Layer 4 of a small transformer language model trained on English Wikipedia (10 layers, counted from 0, width 128). Numbers have three digits each and are written without spaces.
In attention head 5, each number of a token's query is one row of weights dot the token's vector x. The head spreads its attention over the tokens so far by the softmax of query dot key.

Query weights of the head. A number n stands for (n - 500) times 0.00095.
q0: 536441660431215432415415557301564641508431453440351335497437370543548445473573436383541509578420245350440443449621691695444669339488565421426636374515497464462500628572468520534569578616644542643441339411636588260548509558481596553533272590419382475603424667503452408471441649459335420579550516386639515581423346573611410583351287565396460475497473552523432443383488347586446669555543
q1: 717733299543222267577539567476651635555425648697758508569286794496629371362523655586574286549375462525626672375674472569454488629452442489601443559480697314470476544358721602508413711520528638487339691500496389456520556542629555349676368284398277644389615524730500834900541716414429500448504418409743734621661474463520457616395413396471315480556476521751480679473443432590426582496234
q2: 511464711395389173521553470526633862505563594796522307663473777640395464352429537552031272647414550347268290380609894755422746641479428618682480699463586455373473660479550631375109424522586775461235777469533622362569644597748553342777414368205120564611882585632539936688431614353385470357424709554561760359284408584419317645323239572467113451318844557530533645597794233490233838635282
q3: 487581317493430490476507481574530583541564503641607651409433542467537502326426513527458460550627492613637478443517429625429485448498420514529528512576524388426638580510564493306473590557523493552439480534482430493667595459388371520529379521420490475435483415647482525693549541546387378585508448553552493478627543444528493593480500194655404554427515362538344576288517492618596524463419
q4: 442513607447664351470567370567563814664669454802673338491778780403368569246603320372198402620436500528451509359478600651487574601675539677701389901689500219453564657669572445436269564611695464556295623610514481451455338448536598615680245308408418369853585558542594776538471555210376479536377782455435469363386457413509311577285125539393251587288616456329738598646650361430218526681529
q5: 558417473561476606474550489435500428465381452365520761682324359595603274727374713553697527493433366484550431519361484480417373511407383347394570401295419685678508395381504628603631599444437508715429637322413379608751430403610416230435591618234512664396500616472472441741737674564538754492725524301520562572361412453578214504629844646704669448481500458556262435485500744629629345529672
q6: 583509576500826308467643351500495679557681430481576452662535665568561643357357519339175447647485323584242377315580524746374510722423271616665500770675532239587529731319650332239352495530719481763192585580225415514793452347686634451590324459421181325793783592550677675500781584372296536577598892429610490183359355478505377437368379258410261737403802484528584691736408474707297312536651
q7: 653607528350405365819386348424500844443637569580370490523589684554664705334523514585366343687355435559524397317709698724565613725533495495742550688542672404755417615604676383402562461848495775370500434579500441510467572564626448451936357391456276717510724725811750664495443607211444491409135594443530505416329438359616538318192126472564119554423448582523515710555646026252270570358376
q8: 627496492661581588441480703678288378646468132682637500127652419407604602638520422492445610305367534433273589508397459375432168568516687433700585476464551383496438496622431295391403504580508455474380400404608534712349598233409500613681684407450467558691594516597286583557564387441331661557254728624470394592508504466483705352528735441487665173829301284484404470677418295508516724600319
q9: 473581403695417578493504385367569202523812668310232518632664662428454649640510554550481327510324595437496557411644452552567344362410398479493462432521565830469408319511664527404475415593471601295298589631286564551543529636379582666457477514352419238385489370601663482384644485266621554601518340620702468358449290363522475642525368476549489315671353594497677462483355392397589677450453
q10: 544492443665701440389622442362525589436297530480260418665708560419589770696645693472641664359779397369504415367424579286484711480533572342568835500403785517433279533504612523441720462567687651599363673516471457500381286610325280714391914563837500537631320553576577284641416425626617446549659580658521488754500460462351665409540667445483351715434578739335513436484445645588448464465682
q11: 518621330403647792438509496670487663242466593534724629368376847407668561547521444551664521492257603619551597209525274421446588798466508376571569479643492391349626547407270536395538553641452496599265731291513736423423448772365496526239583398434587232517291431646487647092528338786492432573618579606456440500609297345292601306638308351668500412336577592639509778644406157580546550423653
q12: 606713319504405496711736600311579312612535611708566560416631290683477572563584536723681516428271521451480465527461363480292643352365396485488470313391496369421508429351661320532480423235584583467484656628464274587575357328468531451586606598313621312563247627484504588508548841492414441183407619551590508449605500390544449711535396408393612439544555513432581483229772788442593732756183
q13: 513553479623404610512574457475275290747426608599731680528500673488447790438716692393535338560576483487624623557447306564374466733496399408386615488676575429532559563740461547279545359504357724430386316667687461454678579688555446381508491579449326588160650271199430689785739521756607558512428470393405654267347379689475316693423387661685538701466504572492692426472532918435570500725540
q14: 571541616512487638447301699483771685492657569620757358588401543201611572500724742664444587548711566714781352443642492764395461414396472444630393365680643465540504291380339583457413415431601587552407623321402413558409492488153335402639504556466313580575637542578421892710492585457553508533628616588630409471708688569146373609406822617625428530534691469592402565560246527247312529513694
q15: 534438457690479758420602496508382411619660541684413349462203434281558481496474393613692240594300483354281585570504384532726504411374454622492556430721417659523661492641496537629696440634468708517280345554440402646331583800600527452527551444710681842630771393488471432394438637447632404279444577337664539539582407515480484444376570218402340302702331381436484570458650357577589392375773
q16: 561726440313610464461391466601439416344448870548407447453458470871616434818274378328378411516615598366528644364532533732437683237265397680504535668193450582543500545548377627396742259654553552198459572508624420354605451477661689380731465535562715827609561553462406447539477517525512435520438559448264278464592360654328480504623398449693447658561577553519546555512442574421265758590675
q17: 579549558649772785542500515531457335379492343535247680421343581673408459411440543657727508522540516328659485354534555456564416730325481684770459285599367827277369687473504401651620369380587391553630316675735375644488621388271388376550437682672460382550558406758676571379569604448427412558524592496492321550460571569551305543592793571532618604543314584470436667515481721538772382384580
q18: 559554550218531545831638468663622478754458474504619500496300649651562488705540500396548206391624345504324658500726483534578669223626426593714612496297508594585663728278508556474496280600645513438440372607379745437508420683110178474392373448240431530508550390696403509708582547587242389668539304562369534691544573555743446755430500427452193366585756414287496447524725455459475566384468
q19: 555614402471366689518485490547635406620515496642546533774462252586698577602307361504591646584463242432558493482493266227525162637460699429310639486619493442552649478536586483436427624436263485554288428554732439628577640412355369706496630305519787515485602467398546648594602530399428404573522504487549354730341307619467403356493412814462600530529467381507646358472458516504453468411694
q20: 243437532328310528622609447424557730333649588472462557430508281542655325637745594668466504477183385283460348364512521314626633412411701660579558464345434750279368528621454646550589695554393771619344221571384584338581354523492576616436483515612525299476528488433564549443519388671620641459442274630622573428584452801426572590623682896722455554476375574550326317598814383512679496560632
q21: 661386665156596439298322301347508491557508323397618429324569461756660369413536513521418355504470614590384324615520525772342688590404496404427575225606595389536521638268382512359326564487386658749483844402479660637808763384335640351520326516337508391488616646737483711661469666414442574521645410454630463639473401330441570701500391307483386692601255388584364352484639478651553797540775
q22: 339504462375649387377488428244454269468496528607589481593520496475602382646633469371648385437484439651703812401399387370526318671365444440572522390417265562751586264454584555378431334492621700585465568485587588619411597418649519575455351563421634457361423434488200274293618500429580605199303181571476535625402409386640720473254488697488340528624523638504318544467250706432288447619546
q23: 384473591543425438256349474397576591449413570317617480684384604636516703564446432457508684412646559628579532543640593565488488366704687620410451520193542772573757600417621708594516484278443544546468331512251267504328396338618504336453629481578378589484632620343437512599519426718559691316402496684662552354719336396180555480559634705670670319226269500477267588350729521320488547237427
q24: 255716659616249463641424454610771469305511500489532481496638377439399562838694435534496416358616376425485594338674423399329508609645422618396576444661678569329251511458619428223636399590635413472608301575336496614721557595775644594406750354567422512420310676512320454398511707441312579481488398283441667369658369504488594450395468677500577437573561434445352544438609520328549425646665
q25: 258554533424376569547276670463585309619217239463461299514446542427325419607479537591681773624402586607588478493453620553500565300718576575359391646496489673518583548287437602405235413607358585446361518554383481415419515322602573515482369504492583332592600485603613481631654735382584406581485565680481297373427584473691507455471399539722507542418721496376913678290387544453616475645536
q26: 625394448540777398687336545524605608474656450392555443461583353367520396364446500575734388512557547591336413441570304570637384472379516539677336595460527192565820363716386687488376768438496784699696551504451479436560577562762420500690733477417443200584637343488568736711216512521437613468442745337642496678659725552528445601516412523604504690427720313415109449368419573334540406466548
q27: 345412593458349435379438343678664560529512552361659567522307451445458232446511434585731539493595680191364792600546599588644552496488515331576489596511582471321663492686559441560252241636567616471575527668627285519714473560251357620316617526508715374438648371524369409396298269524427537352639560389484438558338445666610473272458683380629295512712492256534616504320574642466224515719357
q28: 500417480416572492598568648376476621659315513251551435321655492416909558408426330337424633481500581321741552687854734574354529349435449434449531771508492564523459443677584408599508223679745411228344774484260441589419346461640636409560413754596430349415670439471576508613556430467388345431508542638466520488645731522520456573559183766554402409667387561477765572457759491524544330577570
q29: 496600459683262437603421464349736531264737705410448519423351504443799482504471538601496364678704672402606586597419396368600473653584323617444406541418518557772651877496733708430511578512504341257539601426391520443314466452411474376399467409523345385542549508681767442492525589523369390413314476402512439298453541451485709420556643614382588629779561562544582361485594305481310385371734
q30: 423395278496285330708571303371325583557482356607299541491875416576460620669440576191458339624432660606349526601587609523321334487589739388513487742408641395752486652451724259335424619477382696622518777627655444290531415349405615564452303654647719617246451473551425459524264463472566391764473768525421455394200611297568350514623439543699328289577491713218358603707423486443852237472747
q31: 851516459443509589633615593595517744458751384677474483090307323394353425376568259251513351631593273632488664337504672568476564712616682560703658316349603540595771575446653555687393241457458612504525602573555720413471596556521825751720665389555589546496802504521374571238515258453455434483597611309745595557398375642471480538439552408423534547270558392571555400540266438427455382438648

Each question shows a short text with each token's key, already scaled and adjusted for position as the last token sees it. A number n stands for (n - 500) times 0.0082.

Then comes the last token's vector x. A number n stands for (n - 500) times 0.01.

0 "\n": 476481547385506205718148473501509524510543499506503528504535510500522518469522456509506486522450
1 "Be": 484450584364527209681135495458463477558560539490514475514505484485527485526507501510529476532480
2 "fore": 549468591403553178728085489468506497548540519521504528514570459486529483546511503511485484505465
3 " attend": 556514647368526195721097521441514492517490448524524481551515471480559463496509460467490478522479
4 "ing": 502560592388548217712113497505468463539525484505550502511534507491551532514519451481502491503492
5 " university": 478535597398591202682130505471494487480538520505501528498537515459533506479513487510492470543483
x: 506750571497626505402534677533551447299658362447470393595636569653449609344587495453334659687331761697231374533571559577539602621322523370621465235471402360498632510336650525508569519404623588593246468500522438422530470517414475606505400461536556454634487580476452567355563541395376451482402560424547491348485477607511593457393426528552374398604546574445723617594584547831436307439395
Which token does the last token look at most? 3 " attend"

0 " Maria": 447471586340540215680105522491487500474541518515488485511548520454498519517495517539515470505462
1 "n": 488426578357515246663145507473508499496558510502513472515518526493524552490493508512504457509485
2 " lit": 542457646330526200682086470497501510478547498479508478523499510501513515538518472511542463506478
3 "anie": 547512615392548220677103491499485474516524486511507489519536531491510512508518507532485498482467
4 "s": 512529589391564229674141489501513485527541506511500508530535540486527521500509478501514485479476
5 " must": 465538641415537216666131479503498517500532483485533464502519520452480489497494451490576503489436
x: 454795561376423530479528465479492238445410479424378224785535465579501602462557386556374624508308784618328658445698453665529596505396512472612505380470678362557587641328684592467515575495724493636554407545542401467439588482240431607470457485547482333626841516376405595526454439580537430527488473386609404339421645453560546360456500573666568517541323517520549520630575627632481509487400
Which token does the last token look at most? 3 "anie"

0 " and": 468490568387524205703117458508476501498576494520513498521545537499527532498508452508492489520433
1 " the": 497484550395539218701153462488492504492565521498516505520544540493537531504521462498474488496435
2 " 1983": 553482597336542212698115511492512460512508499489488488508529541464519502537519462474484481527461
3 " Junior": 547499614368553187681095517480484496486553510521515490480531512470543503514501493462468453552456
4 " Men": 544560628387556212677106517456510503498543535489549461501555510458492504512511484517538468517456
5 " World": 487537638397564219643164507483521491488544528502520505477506524472539530520462486463486483525430
x: 522603577538651582499468488440421376427633275435575242668670521636504439280527495516390703541305739526247496399487516546600505564459567410654640461487502325511678538270635521491655443317620545766366523577583451410641587557513524532504414377546457441650577462598250520405620582456465379477263497387444458290439572678440555598503474561536563503519533586555682574533552522683335329508354
Which token does the last token look at most? 3 " Junior"

0 ",": 480483554394515216709133463499498496524568497508508497501540522520521518502518478504493478494440
1 " in": 487461578387535211699113469481499498516547515489503470523557503474532532505509485483487478541447
2 " which": 537472584373529190718097478497479466488568487500501515519547507465509516524567469520510503516435
3 " he": 541483587397574211694102472428512498507542502497520450504545515502522485538546503508518486509442
4 " led": 522558666353495166725078521522524513508552468493508505548510514478524508509526469520543478492473
5 " all": 479517621400555240688132509480482457481547477481518526539556522513489501496496498503523518526493
x: 462721496398403649516523476432353477515500599501498266626643517729565598487609436463256744524280829680407498448667445593495539716459508477605553402377570365487519502444546578476658593472660537450398455464474501546484642575494433482544482375412510333479550528532354667476578444535451567570267440351561378350503603607524645429467439445578289720523419484688755668630380564668457442461288
Which token does the last token look at most? 4 " led"

0 " the": 480483536380531217704145458491491504485562521493514498507546538487549535503519468490467488494445
1 " em": 473456585384541223668148452491504497500502457520497501499519496497509465479499457502504485510460
2 "otion": 529469576384542238698117512488486531503531491464528495504531518500527514505534442512465460502468
3 "al": 552511577393542240676148483511470461515524504493548507524561544482536524488542500504513478542488
4 " dep": 531546635415535234617177488461479527477558459472534505521494513478511465484499477491504484565491
5 "th": 465554658413567203648118542500483487525559475511519533530532522479539479534498453508492500527489
x: 452687615462610645496469480435406400268567446345506332641708584689603585369656547464394520605482768616256424465586497730469385514307427173536509340513455307541623493428540436401597597369591662560450435428481427372498530533383540529529388453527322471667640487534424565483483450434556186491372450453557481449452660639613613468438550512482244519521376481535699574716461378595492478505351
Which token does the last token look at most? 4 " dep"

0 "-": 483483566408535234677141479501526526504551538496491467534515510500529530478521478504489482514455
1 "w": 505487582378545186688122500431505491536534508548549524510531488514498488485501506531464465511464
2 "rit": 527488583413537237678161501449512542514509461527507467529477471510531458489527493515508466498482
3 "ten": 555517559418539269679154484466499493534525505527516486528497538506527520496524462448500468498491
4 " by": 506527595421542227702133480464503465501566513529515482528549514470496539509503471503500505510446
5 " Ts": 483561652381551264669167487447496488510549500480517507560532498482489496520506485513503504489447
x: 413623637449505589546585580438354540375562467439518188799494415544535571437577471589310674595294771695482345410646524589656522697382418381591591518411598414499675646423571558458632542362497601544448334517527431600455508481285359483480444426700532301690490556429380471517423563394522545501128604562488389447496373419560491476411468474757453589589428427524557569590505431669353397551335
Which token does the last token look at most, and with what share of its attention? 1 "w", with about 40%

0 " Canada": 446457556353551243673135488488504476492536495513478487493530532466542545527501488477482491523479
1 " finished": 512439611355494134715072530511505497478537455500526527491525492508528483475510459470538476483447
2 " 5th": 558466617344553165671105535496511511506549458488518506471504528441542510523513457460506500533461
3 " in": 551521592403535207704122477498498495516557502474507485500543504479529517509501461470488486536448
4 " this": 500544608384530199711127485493507483489548489468510505498504535498515528531540457526504487526439
5 " tournament": 455526597390561195690132500495525514480554502497528513473527528465541511516526446488456466524482
x: 508677466504618521479453656473442357321611420388480317672583522596612568267630468523241673662323739617200481540663563564488558604397550409629562390508553311432628563276518479628560664346622627550339441588488482370475471494471490512539312417463566435663668580454397585365539584426459373513419517364543461298488621611652584459352504516507376385636454571444631589546530563753434344432392
Which token does the last token look at most? 1 " finished"

0 "ai": 444466549358547279671149492486498498501523505533519459530527547494548546497531482525485469525459
1 " approach": 478465576337555218690113505489507508500530477484504509554548514466495508516545449523493496497471
2 " the": 520485562388532232697160469495495503484559522493514497518550542490545537506528465491474485495440
3 " theme": 527485552386548194705121478484489487506533492495517495507537523492520504493532466514495473522475
4 " from": 524552628394535175689120470487501471479553482505512496517524504460554533513483492494504503506472
5 " an": 494529642434559203679127463468491492459514487481505501510531532496503505513497499493476482512450
x: 456608495514442514462647510411399309351509507474486258643693484488525664317485449365335687606305742547311459418725344480540606483459485285517480382342476281576579426324621481433495531362547685516358536475519479447482426384362548419594469424537414410576589542468538566657574557501377391505391434477477328329373619630525504448550542555562370775410471336408557599678404605720361342302275
Which token does the last token look at most, and with what share of its attention? 5 " an", with about 40%

0 "on": 448483546352548241670135514479507481521550510501487490518535544494528511486506495497508463508453
1 ".": 489477566373506208707128480489483504521557521503497519505527518513509512469529477489509488510425
2 " There": 533451612376544205675096497482486469501573498460493484510550487488493523479556504566592438547469
3 " are": 524529597374522214702141474498503506487551532484524527492534502458520521498515495486504515463462
4 " two": 481496633370555233685140512512526489494528501465501491510538507492527504490503494486506496508444
5 " approved": 473503669383542152733023478514503467485523451509559519500502514476517488462518475493531477499468
x: 413744522459591663576616489402559344267513442428368258574624605555507675340680449538364634552369690662327452545612475576495714621481577377554525373466502331617612589290589576560609572457698674705507355510567390412487473508364440530528433493424545552440541594393454754453530535510534391556541474376494367374524736737547704428355407555544361524535450390542586502618612572754369435434471
Which two tokens does the last token look at most, in order? 1 ".", 3 " are"

0 "i": 455478552377541249671151492490517495503525520505520496536530545490522550495516489521496464517463
1 ",": 500477563405517225706140465499496495522568496507507498504542526523519517500520475506493475492441
2 " a": 504487580389561208691142458456514488514518484500483507502538550496510524508515487499479476484450
3 " Taiwan": 574527610377560259649156496476512495499524505476474488496552534460541538510484505491471508514479
4 "ese": 515545601424596239657120495469478496482565515504524507474532546495525518500474508519496494509470
5 " musician": 470532605392572198685119491486481502472554496517464518478560493446513499508514480485453460515475
x: 448688579460636524543531555492397298368567404503417324575682506573521582382543450482319738716390739534281374520677444633433570618309493506597587386481433306471553465202548540557477556408617576620271446567480551322474449438423502619563392515650458448707526578510361577483521527479542409534327445437547536378411653704627544345358517602537305473570379503553679574577620581767419470294416
Which token does the last token look at most? 2 " a"

0 "ami": 457461585379536291659159500479520513476518494514509483545521527498511541498529508577468458505492
1 "ties": 492459564377560230667129512500503523502533496504508502513537537509534518484519474502501464487464
2 " of": 539474572410520221695143461490493509499557506496512480523545513495540543500517480490467484486436
3 " the": 516507570408540231690172466486496506489566518490513501525539543497538534501520465501467486497433
4 " 15th": 524549655375571177649104527499507483500530484480509519480513525459548505527516465475492478518465
5 " century": 481533620386557210692114492503472487497561499490513509495516548484504506524506471479476466520476
x: 475610459509600591424540527555516258247456401518466234653615553649465624287576433564269787638423723585236500494733456664491512663467523351646454454466446297511736538386509593543599509456631660547462421557383400413488504497384570587519441528519468564629613596470504520437476576585436403443309532449596478334442558691486615396494542535455413535626458531497721600684538552827378451435419
Which token does the last token look at most? 4 " 15th"

0 " as": 459492570351535204705095488462476485480576506487509491513529523505505519493502503488509476527443
1 " a": 489480569374542194706128455476505493515532493500498504501531553504519527508513481492480482489441
2 " dial": 528472562361564240667164517476460477487555475498502535519541481479501450493521489489485499488467
3 "og": 551505596393560236666151504473492459492539514478503503502529478489537507502522480531494490485460
4 "ue": 535515594417556236695107482460501487554544520513541503515523539518513495502522468526484441478492
5 " between": 482527631409533213691139482501526470494565483515519487521548493494541523520497485475508484474468
x: 463692431517534578471575440354428422356504477488427351564675683582554442289609482539251616591413752534276478405633379626546656731546464462603662496436478455555515617367616513518587466380474636473476234494349429385489508438384465583468420497545559408548584520447404694369614497487552373538401580357559167390548652672574515513429465460764419688507504397563681638679394559773414515355432
Which two tokens does the last token look at most, in order? 1 " a", 4 "ue"

0 " with": 452495573357512204717106482503475471494570501498521494509540514479522521500505470487496497498432
1 " the": 501482556390527217703154463492488509490565518493517504521537539496538535500518462494466491494431
2 " Ag": 531436631357557243665131488475497501487533491491506498517503513461506532533473491496486478512491
3 "nu": 541508622414503247666162500463495505499555491510484540557492498506511507484484521535454466473490
4 "s": 534541572416580249661152470488513464523560523499508489522527524485532532507486501512502461486479
5 " De": 497541623427543253669173489475498484504543525518502500565497512492517510490480497506495459498451
x: 476464523442534656492599562471489439315614470571472208539538520762439506492564440553309665671434709669540292420721434523552699615585584421514686270505627253604622585418657467456560416434473588571377446469550462476445544432353396537541419447602507465604581475366347585541541461366541398423237442449542341373394372578568401541412485616707519687524546554558693506525609434582402359267289
Which token does the last token look at most, and with what share of its attention? 1 " the", with about 50%

0 " Olympics": 442435528373532209696151491536494529501546488505529517464543537438546496515531463486484502524475
1 ",": 508466560410517221705146464504500497524574494505518503491542524514520515503522476505492477493437
2 " Tur": 541442625348544232651128515476504511530537514489540551517538516491491522486491548508502480459491
3 "cott": 549494579425563264670147515451531475538549492514525481508521491485503519485507494489469481500450
4 "e": 535538593417570255675140484481490464560540509524526515513513532494540536498486508506485487508488
5 " had": 468558682384540176717057473486493488503561487495514510534503533456520509529479489471539491486472
x: 395701607519480631480609473376434291414451389370428341664711608522492545222595501468255641500411731715224596431601358515460571516471407369602547390562508394460654473292578452550570603557654626518464449507432335430504547433319474490633440501593517425574689585462464649585518484433587531670394563420606303317528579694570491373358341494707486645610492450571687601613530569691412408424424
Which token does the last token look at most? 1 ","

0 " long": 459486569359548231637162514519486484496534490505480494555514530525499489513495485475487514540482
1 " series": 478476541355552223685150520469496502485569507500513513521519533487514502503525469499474487501482
2 " of": 538482557415511232698162451489489508496552518491524488517542514506539542494521481486469484486436
3 " pra": 561497665353525206702109482444499472486537499475514496543541501476485466541534498559489505546446
4 "ises": 510528582392567235704111491503467488525542497539514528496530525460521503485518489521507492468490
5 ".": 498523617406521207704130486488483500515552527497498528512518523509502509473532475494510487516421
x: 539680451472467633486471477416382337213524522535385264614678548617415599352679577546240704635340673688333486506581357678472531579412504420533639381445446348563602513361635432524568458500530614615466410473309430429494503543372473519541475605520539586666577434433415556554516543485421459452323554399640352368510660639525562481402492548802511593661465377501646552656607518826384320310479
Which token does the last token look at most? 5 "."

0 "ti": 464461587373524270662132480495514518494525521510523498543501525494540532490548484535506459506470
1 "ons": 476476565377575244665131503466505509519517525518509493530524556506511522482519482512522472492459
2 " of": 535474570412519229696144456492495514499555514502512480526547519500537542496516484491471486489436
3 " the": 517506567410538232692170465486494509489565520494512500524538544499536533498520467499467489497433
4 " Virgin": 541550619394573222659107498473463505475546520484512497488542492494508515511473518515502483521465
5 " Mary": 502563620400614223644125542454458486500568511512481510519540512443514511491492522497500483520459
x: 436640631411599654441536580424494378366584589411520340478671561651378485421653439466309824646416745574316352403547461585549485577394578491446458366478527305478675608314734515463569439419584551559330476486552478421652551457325357595614430538694417412572559561453434643427631485340522425340260426487505551347449481624448534449453523548632375528592415506538717627547565410690426290444412
Which token does the last token look at most, and with what share of its attention? 3 " the", with about 50%

0 " Championship": 449454535337552192697117518484519491511540509509518511473550535463529506510514481484491490535462
1 ";": 510469564396510210698139484511484502506557499510488495498526509502513513474512490487497474505440
2 " and": 528493594410529188710116457506490492508573491528521499531535527486525534497505443508505492516434
3 " the": 512513568411548218695166465484503500500559520495519506523542533486539530505522457497479488488433
4 " 1983": 487555626365553210695119512489518455515502498491486487506527538462519503533515460476485487529464
5 " Junior": 482539639395562186678097520480484494487549509519512491481527512470542502515499491463468454553458
x: 544574532500592673537533549394497319324670421329630371500657497741479565407608512467340641683301746521236411331601485583505567498394553404601559482668488377549660543370616569455731511386682533650281439464627529302525482525445444473523443449623476447645495516538322593441563556463450439490363476427443451311440572743576584557358513614471344537499428496499661620549596490654397268371325
Which token does the last token look at most? 2 " and"

0 "The": 473493562360532195706117482491484487481565522486512507515542529487545535501527464512485471501436
1 " e": 479469587371554230657179452486523449503509494501530486520515493483545510528507490506503461534488
2 "arl": 531497600384571218645111531478422476532565509530521483530493516494465497458507498509532519532478
3 "ies": 535501554394581230678124476490492496532543531534518502504523544489528524476500482486491466477485
4 "t": 510547581416561232657152475482506481508542512523511512492535531493543510492519483494492469520495
5 " known": 475519665382541184698092489508507475509503475506539487534492500491533496504529467532508489502472
x: 515837566462594655542560613380459366173506523509433377598597543612555618364653567471360640591390681697401446409689492561493746675478555262662564485452493328564569557353514544459495532376646629616557436523511560538367508624324410560381324477448448542533449541442588738541624468630507485515332519422573380404375638616628593461417491617552434623554443428505728620711462462619424384348450
Which token does the last token look at most? 0 "The"

0 "cott": 451487557373544240674130532465527488532538485501502464522516517505508509487515465491498472511448
1 "e": 480455560366555243678132495497494478537535507510512489523518551504542531504497487513505484515476
2 " was": 537485586365506184704126490487502515505558506487525502498521539490511537508502501477498480474440
3 " Canada": 540517584383558237688134489476497471505533507492478502486543512472551539519495490467476492526477
4 "'": 492541565411515244678170498507471492504559519490503536463517521477515540486515478468490463536465
5 "s": 503509548408559245683180480503501488528568538502511500497534544508536523501483494487499494503447
x: 473688563537629569495702518481444418305588395441474299536819586631459623438530451380176715595359735682272497437701422599505616576434509402612550512396504324486590591335625402387561481496556538620422446599424412488437692500492483439544467498577472588715647532567431600446532578490442364472399575426638341458419614684494554507465486671563340608535453422602749595586549574712451421377400
Which token does the last token look at most? 2 " was"

0 " points": 477469554386562204673115518482473504507534484492520523466540506514516501465528462508501498497481
1 " and": 496471581398530207700121459511478495500577495516516498520541539500520533498508445510494492517432
2 " against": 523464587402551197715092473501482488512569478508531488505543528492520516516514469486510484511450
3 " China": 571511611375585233646149488479520489506538490484474489482551518439549540530492489482477484528465
4 ",": 508535596420531222702145473508496479534577491497515509500536532520523515520510480507499470497434
5 " where": 468553632424547200707090487502464474530568476485501519522558500492488495496525489514508493528436
x: 405743540408492624414524501444393350367555485551466314587739514621454670265654433530273762615385670585379491407543359631533617695356516395661527453440472427577570487393714488566616590510683590483509384408382337417411456558388469477536481471487467600614572576437401552578572496404531452426341485353604342373575559512594495464387534429786409745578351433576591645690607662581360420358385
Which token does the last token look at most, and with what share of its attention? 4 ",", with about 60%

0 "'": 494482543385516238661166497506444504498542533517515520489535541483504531482521472483496477539442
1 "s": 487486527383554241665167484503480483514564537509507490507542550500535528489508495488498480500447
2 " mel": 524431607347517212672145500456449486486510495513552523548515513481506451501522455521522480455439
3 "ody": 543481614398515264679164516480491507498545487446530484478527485492526457512525491510475487507467
4 ",": 506519590432532231695154468504494487527569490504511500508536531520519504511513471513498469492431
5 " des": 501546629414590273608206507496486490519546512519490528530544514508508519500475489500500495543455
x: 470584640453605501487591555581453314367632471491473308784560583603579467450737471642429666734362674683425529438568401552487460616549506354574521487283377414485548487390527434504461528555528445566437323560438447575543617567421571658621647507508502504524576643498418516546621616456359483489227400430623366208413514569479562546438503414809358742525603531684655537545593475634342312397273
Which two tokens does the last token look at most, in order? 4 ",", 3 "ody"

0 " Ts": 443472589314541285659168497456501480496530492508503482563528495468482519529516501539515503493440
1 "ai": 494439584343541265685127490468508487505517505531530455537503508489547557509516488531491478509460
2 " worked": 531482612350538148712078481504498485484538468509535499514502501469540499505530456496529472494459
3 " di": 559517612378541242658157475495466485530528464495509497532536547463521495509513494441507499542483
4 "li": 499552615416552227677105482488488503507535481503560536518506500487506533482534516522490495513485
5 "gent": 465530631397578225651125483497479488536521480499508492528531512494503481476519479499512471493455
x: 534741546447593525470657598465497323389458491487436361665820548564564617378674572512379666571383777613353388358629575625424550523246402401573555388347419352576641734332513420488576461365554647499365457449468297393454496485515458594545490477527348522577540439486361720440504565421478479649326544397483448316490687496648564340439447501516366522581402453681523638656554575610435416447366
Which token does the last token look at most? 5 "gent"

0 " played": 458462575347501171723104486518503501489530458498570501458506501492561499502505442490523472523444
1 " at": 502441591381517220695140515479500516511553472489524501516542501482546520494494454487479501492445
2 " the": 518495563403526224701168469496490507492564513491519505511536531502539533499511451498464493495429
3 " high": 539530602375549182671118507509494472468518472478534499492523509478514486494505467464494512500475
4 " school": 513553591394580229664151508487513517462541505501521523499528507448552510479510461503468483526467
5 " level": 479528617384562203695120516478500475495559469484496539518513501469495491502517468500488478520483
x: 347669526460578662410484489448570424338674414457460392667727600667566610409567454480278680620398743652302616510714384574539565586221494331654552499417542385546729568321643596533588570376532718519367473434488417370424484546474514555401375500550505561619672595456336648395528503464476422481265516407592402420528547631638657419397468506506365504657435570465653535632512563715510432508379
Which token does the last token look at most? 0 " played"

0 " theme": 470509516384537197692142485483482500496527489508516502515531536496510493488542460519499473531482
1 "s": 482468528386568217674152483475489484516531503512504510496537534474532517492517485485520478469489
2 " of": 541470565409513220697151454493484501498550505501519484519540517497544544497520481482472482485437
3 " love": 546468614374519168707099510476485490509524487503518491534527514487522471502522458504511464520501
4 " and": 509535616422541208685135463512466485493566478524515504531529540476521518503498448500503474522436
5 " reflect": 483539648398558181699069487488499494531534462511572512556517490521523475494533453468527471523454
x: 363701482330555660467541649359534295234557423477368311676629446544510525344649423602410675612380615634445435528615443599450505556416593357733459445399543260602651470279548538409553611470614560524359345460478357516549446525307472416552442395509440472541552593421265717502530564474567463593372360408444533337459698592544655414421422397551500585567509396589710578637522592749537415419422
Which token does the last token look at most? 5 " reflect"

0 " with": 452495573357512204717106482503475471494570501498521494509540514479522521500505470487496497498432
1 " the": 501482556390527217703154463492488509490565518493517504521537539496538535500518462494466491494431
2 " ly": 530427626335543219630165461473495522509522498470538486501520502485536491550521486484493481486472
3 "ric": 545508622377557208647114535484423499494541482499549488526478496483502513500519497521511473529468
4 " line": 542525603398553209664141513471488478479553489495505498533515507504524498467488490495479467501490
5 ",": 483520606429544221700144483500499473534579483498515507508529533516517500521507470514500464497428
x: 447674410484486581496504504533438403328525506509472278622735618585466646311665509492149640612384729680323474458611352651492521669469536501625540503455426296516721500271653510514526620435512637542444298523390366409420443481366450478511446519478518551708632511467446551438525528464425435499368524400728406415465659617588552449504534547766471685574504419517639607636613498656353340290387
Which token does the last token look at most? 1 " the"

0 ".": 485489552368507212704126475483483500519550525502494515504520506515508512467525487498507486509434
1 "4": 538462571371531244678134512481486498518530515503518543515536496465517513494541507481485466513462
2 " p": 520456608375551198640145490455507461515510523487525490500547471495538496481496510515540478506485
3 "p": 536510598386539241646165500454505451529546532493519516498506484522520501498491513489483516482484
4 "g": 515551589404546213654142517482486505516547500502537488520499472501520499490523485518490467487485
5 ".": 493511609410530218688132490475482478533546538502503520522509522514498501465531478498509486507422
x: 541627478444506633488504484383413314177497535526382254590712541637417624354683573545199654617327664702342476512560410684467551603384509380543634403433429325557573529369596423559566451509517637616468376475337423382469525548394495553528467524541529531642584435409414542499502474480447509439321510377655368362500599668524624458428519585726526567673463324561674534679583443756387338334490
Which token does the last token look at most, and with what share of its attention? 0 ".", with about 40%